Layer 20 of a small transformer language model trained on English Wikipedia (25 layers, counted from 0, width 64). Numbers have three digits each and are written without spaces.
A neuron's activation on a vector x is GELU(weights . x + bias), where the dot is the dot product.

Input weights of the MLP neurons that the questions are about. A number n stands for (n - 500) times 0.00098.
n8 (bias -0.004): 537360556489739469735433359648550708334446682499531504270216476518390571767328337486522509486477674580417405393247640504532348423437618329540527437496622495627741378400469395584678577354776430
n17 (bias -0.012): 436542551591631452450539638550680521690413507691433414344700444494698532560378206503177424834475462537584492503177548514421509653527582339524558671349223585443491720469639557637644201259524367
n19 (bias -0.018): 491365526551279333481629265381293574597772638769358486589709594411585387674313408736552305325554474453453438671461570647194383730545587242495470575521499433795555487458534346873487441352629372
n20 (bias -0.090): 650454922505531718773421279537353410219437303660282551719540519625564441492561373355500172767570678646368345595727541495602393452427429433427526663330787229340588334594115365704777633584733368
n25 (bias -0.035): 755567424501387542519592683547518460607443593457623706329671640477442500551706591495631505566790651616332210295408308441437546515435427679267579368399281454485801423676355469339591242372314450
n33 (bias -0.055): 553410503424610392655529539663606596262717497437554633575472391501595417588354767371390710674627465358586405503359515554575445762396513546370491160627615499487664263408530481775315318464370392
n39 (bias -0.029): 511403457418609493882413322436224493292635632421463575614510386394415552512573400474515594635642810891682618611751744516679489555439579497641623523489475365423325677393326359631359337519414456
n44 (bias -0.029): 501525684377537506605717739376293728541433637326528397276668319580467483543634262596607426713522485554512505459549580622643325526401262537616580279423523375418604278657553369454878522635554427
n48 (bias -0.047): 470413777440331655556551478443626654460304324785533678844732313543599374439545305573726027661518302488456423357595434161622474395605526637325443353498457459663689407607795330400413337428625539
n50 (bias -0.042): 337409431550399523544777522283311549523550505566446691400650598311628553502262417502303605385454667405402512647578469598447310570538511653469421348418523604578314685501381449896642438406386496
n59 (bias -0.012): 612339312664403621661650300551240642464696650323425509363593522499640401573473319616432249458524378649562411408503503321432654575604650309731830632568480531449497300540459426445687577475348390
n81 (bias -0.022): 614589486507621562564693457514575385407461629570503728247448476642403519561512363783707401576325382400784538402486639326551389371321554473700620662271451394582330653300244503716485345532394429
n89 (bias -0.046): 540374485298510614463477606532489497241811765475557541544578567566498499493337127688530303757600413270684257592524708572466385452511380451663413636263206465484468446632627443493644698479467397
n92 (bias -0.042): 549412545235496479670638673523478726361449846609542318481597694613479646414387120462183542737408571595699367631479597467690446379476481479231452474464499688385572631571263299579405638386531549
n105 (bias -0.053): 299343556371574470665800600420514674798548515501634793661646546347723184697353420114375188560406519712687411589594578540536230797477233711344876704323105465359466603965485103643424291472711491
n111 (bias -0.022): 499547509515450510635547282397297669437502825533343415359470658303670498745735574539403566507669415587885601386678611397702666480219215353511574257517258540373364662569539463647347599532683492
n112 (bias -0.019): 418609710560528433303636535527415403333562273465439361428717484445481348461641673482671312528564525652529563616686344574601575490465354459520669629509609439273619362608385503287413540233503584
n113 (bias -0.013): 636419693431537508550405462390350590271468575419698410530664541373511474660165282651314479327671655375371537351465443542753483609382607539544414660234511547566461757468472552725341584587328440
n116 (bias -0.036): 649335742336743505386785599281563297350550373332375353527613605506871603484389395635425510756474432560633355266552548401672473733227702254358577391453482424534608510528559511518311482251580806
n120 (bias -0.042): 865606728577548786453105264645560518558269901621472518330455655477459284611410336580294570535473458694534389532279378501835581523179556400382503739555520355521448543696162429564633578486481625
n123 (bias -0.054): 571600567120737465516816355490550637585592243463553373303513453633594100748365402561542683700559468414394307611494690557658413613473114685379678432551588656537657460779418337845331210440652460
n125 (bias -0.014): 640472657534485700500621553512546767448585632536456262223615493377343570463470290492337556469689423700690233489482924420483635485641428673463756537225446292301570568505469666549324615417468602
n139 (bias -0.053): 590458769536494502507596259570683359354301597535600323619635584503643528411268357848539250498913424773409422687417611187667418585242513592523504554576672439444572168694530360433622477277405421
n147 (bias -0.068): 670332617539621755492879428503289804551516623473377590337356579540545422327563592647479430557533517531284511357577437440659565837383442274328546274374682533037453272414515481830933369304545639
n153 (bias -0.040): 697408642748566532667805481542322587455457527523341442406417225401541471369529165470450570651389547828802391520324396571452430636633274321579526386531659596378305602600538428597381377512693460
n170 (bias -0.039): 530385741363415872506542531607527693605429597523546566498324243415643497523523522685438544491819612619306253243575633606525479614570499570261319242576492596439336687432356388443666366245413495
n172 (bias -0.046): 233349394379348530577528445473634274774595708563627743629470095651571206581223427541299538483531602462633353456324494775577229674644357720405655623673456578443336641709728333502779492458592424
n186 (bias -0.047): 558385615467487612734253483690407690475359607667382473462361411711591477560486432663471425747581701434654592665434442491576490517457412169557592135312531383545367542338446241491606597301306233
n195 (bias -0.024): 533530614665394598318603311568381420419533588591398673420589573565446394550551420550551638479553464423668537522487405351720464827432417095477432562494629326249432448444519348442295847439556736
n219 (bias -0.019): 553261477411605415546455364605273485496552733551391544409598411622429490709211380465317439533441664717492568418523496769671689552401418380444639505481566636540461588722602585651809510247291179
n221 (bias -0.026): 547361456159607420897394457247524217586420634631699721498746417492330433764433487149322560518504473633613439641358869344456444709525517273678610541475645480427437540702441603401429371380459402
n248 (bias -0.055): 271496600503705723561799377295588627628435273668615555777491635680534465876249418797251330582645417570386292343452478309445594462411369474578769524575480464455278665388419469709394223835519243

Each question shows a token from some text and the vector x that enters the MLP there. A number n stands for (n - 500) times 0.014.

" 2010": 431503595608458452363370513705547523449608522373361478459250420430453520467477604378458511500493493594413368520517422705571622473519538566555477566768446443408603661394556422469600558481364515
Which neuron lights up most? n170

" W": 377563587485460508270596605563533338514534402441508425536495494538675773455487460557570492460386327376442472361607538595570611315607466550537321561628554431540513382526502489429502502572406583
Which neuron lights up most? n116

"age": 594522543464504355382609456736625597501493477378352445379456499455305721587507516415600482489383559458477535701420464697440436459593409586540435521553426560486585435469500553620321478382437514
Which neuron fires most, and how strongly? n123, at about 1.8

"de": 530641329506400340481601460483463545560573462392478429449345672487437771620494584460495584272468551541398517497436392429459512528604640557584412398553412589557482676597304549378551550460532439
The three highest activations, in order: n50, n25, n8

" (": 399490530457416379491435433547597375419481565325286383677517552549498583482486520525567488488559606488556431404530441572551577581479385499558436496761256468578383484609515591427459713675404515
The three highest activations, in order: n111, n89, n172

" World": 441513587467477536442484520742335505501617521374432395362371424278323608487548661507586557359496617409519557463590377671557522396549517557567445528590479419491537627497474511395585714418387487
The three highest activations, in order: n112, n170, n219

"ct": 504623336527453264442668459526607494561534299457426453527347620596561668492614452313566579389359565433469402458373503609547426524624377506549425504511385541359667548601493583653520580487420545
The three highest activations, in order: n123, n50, n25

"e": 492798509589585390554516453584460362443405499321451421421452585474490749309652408470662559485515520551369467533484431476529497450371523551567416538649559524465545463504349430417653521411466577
Which neuron fires most, and how strongly? n139, at about 2.6

"la": 512478384455388553546419376509614365537516530504515558430543471457530734426682578299503479586429457401358634623496516442508429421713573427605454599520519427505427344438487716383530561593335557
Which neuron fires most, and how strongly? n221, at about 2.1

" |": 473378499397387361478409525789540452583537445619365470306466506487405628448409563583437489484273428442527523501534445481555702466646516473534502532618395539559708523454513539463559538549465436
The two highest activations, in order: n219, n17

" w": 418580464431514394177539583537542435530479542367589330606499570477680664233586564445415495525301419411476632446497601549577466487587441602530428522434562436567492435400574469523468524630653574
Which neuron fires most, and how strongly? n116, at about 1.3

"di": 485492503555343383508448536494563342486543546325520476530249626518403667550516395371435557476446426471427573549519654652456538321438501687471458635331483591536560640590490541403546707498616360
The three highest activations, in order: n89, n92, n8

"man": 550460618559300576506450433585498547507523427570417567501399479437562737342626621579384566589418610385447537343596412459370483548552569434616401502391545476509630502402622443259399639512526485
Which neuron lights up most? n195

"}": 357525355605512468469567507801599474582523399477265439509385477367537725516429449434480480525343423566511382492491494553481705583576471463486414503616496559477552463550517433487458520499434604
Which neuron lights up most? n153

" ": 515414451531470435440570472540516349445447523377420465759411567490495792482557782454449566407467483472452605517495548507600533463648288460587495539386519557497360572393492537463389583540382493
Which neuron lights up most? n111

"S": 475544520532533605326483562643553378340435438358444429657401584508481745508565520595567357431512342325435458431490510590506539445572480434628502661589391548441476588428586641449619405520326526
Which neuron fires most, and how strongly? n89, at about 1.8

"i": 508457432594395265357398431500733474524476513318409453551366484539524664594416431624542471418488603559396503502517527543398649341579561612464463667622460484426588575562519375316564600644460480
The two highest activations, in order: n139, n172

"\n": 258582518464558257420511505742563380435515512481351536544453482531466497598424438639580521380595632545402418488430490645419548550575331564620530501636374546479541369572510559371398612554402547
Which neuron lights up most? n172

" take": 411339405603437518348501532705449464407595424460525561548482476546467670441719538438571336527368588392297567498543443471497458552455555574633410336519506485462566496425700508400418634441594621
Which neuron fires most, and how strongly? n48, at about 1.8

"us": 509588632459532506471498508577582438597466346304396453489387590485456750485608491442564690500435743414401452417457511529437527593566647383568474587549540561412546433458271489562385407476345492
The three highest activations, in order: n116, n25, n170

"mp": 343479542579559387440568542517459429498442265506560616702518504474459742525560652316636504521353540495278629504491507518386542501609511570490479541548377457447545543643484391497539408406506317
Which neuron lights up most? n105

" before": 619350478616418567457412470809463518442511518364389541538395486416536764458587532471573457471255523451284474460549501447519429491498567591520458485641481511495550433478508516481514489457588595
Which neuron lights up most? n8

" 8": 452496589584365487435467537638492535486589471477219396476386412435451645497470544456410501310516364508458412616565526492556744446577642651479506482759501440555512577412489430387508589502471515
Which neuron lights up most? n125

"on": 376644408522418461555473720438472405464509346413439586512457508280620629569444623562394540522380594441488585565779451512462578346585617528549550332554364420530538513518528517410445606572404381
Which neuron lights up most? n50

"o": 518655377555482451535564528674484390444464528244549543387514498413427663491489479523506679259598558519337480478450515564446529403656728366596462509586366554569558559537451443436538515413316535
The three highest activations, in order: n25, n59, n8

"il": 369548659630507507547439603535535399480454602479379660309338570414430651370528565420431659452350603362497664435753541573402595377451494483569384534456469504463428467472515411542479639550456580
Which neuron lights up most? n50

"D": 457521638523476487207677538503571490502573556387402470572338514363656810452428486466597497329374346447502569416562409551475462506622541508635510474482554474442540440451572598399529575538423535
The two highest activations, in order: n116, n112

" Du": 506466569400364545614520561501503477453645509521479422486511466435511727446447520433491590218429622455255554542666583466394411340505575640580312585476495466568367505537614541452531672470469551
Which neuron fires most, and how strongly? n50, at about 2.5

" 2002": 373530562616460476371507491701573446462586463382426512467258461491445480414533606462411490562488552561325363449535410622634643436569549585529483558744522431417594649380527424451529629507303467
The two highest activations, in order: n170, n112

"board": 501649520487527565377641526763510532446528356411378426360397591467439702460597410428505470381351616478476582473544474617560638457568484499397434461506366495376559509400443674625553498485379516
The three highest activations, in order: n147, n125, n112

"ant": 396574315599507396507630600457421564571554507373407516510460517505476640464602420344496647519354597389594625499663536437462517384676467600469419356328251509458573438505649529403542516514659540
The three highest activations, in order: n44, n111, n105

"er": 392555470485509297519656516547580430513528572307466530468605523532407798440537452659374554480381555412483536526621383495468520494507739551463429505593364326558635464486555489469346510464338501
Which neuron lights up most? n116

",": 485506509614527441450494513828538520552460518293427505540445516363615638385566419415487429574098549485430505534565546443485475503523382492556571577520495535560559429416478491442471476530588576
The three highest activations, in order: n153, n105, n8

" the": 435576512420344248404571499745527456442411507529548568510455405569502495496527556543542428450278480570502481546547491622597363409514600614520475522753460638459461467459554525428437713489365364
Which neuron fires most, and how strongly? n172, at about 2.1

"5": 453619468688519517517445590599578539493562520473309364372352521510503587433466597430314438426549429481432427639490393457565769598454506538501428503741358459516503451398555371434562570484623510
Which neuron lights up most? n120

"n": 561655436514438403404455360622498622474456490391485486583409387589592722359697522503465532625405615339399625482517383624512613402417516532512421504444426475552604566338396449421435704491510505
Which neuron fires most, and how strongly? n186, at about 1.5

"ong": 424548425593489413468471687507413491537547443318515432513481386449351663410600512445556544552373589524638631639603551331437540346695478709526423450429254490501619503471564379332543523502563545
Which neuron fires most, and how strongly? n44, at about 1.2

" 25": 372544598612330554424433513561482406503578458499287427440308461462468607493516562454422504459487443399485398697540444443550818453497582625493521463683464443563529537391644343495563527545530583
Which neuron fires most, and how strongly? n111, at about 0.24

" a": 541397370598480553391453343686573475484465652438534471510336491488428674597637464556478621386252513486529557542471500451461410395546561523452508554759501477391458596366468422473595486627585434
Which neuron lights up most? n8

"structure": 481536511654500578438488318742603532566561480450365587397418540381436675471682494322596436664524585310468581417470449638400441544553530509527615501505474464475570451333413546508459461419409463
Which neuron lights up most? n25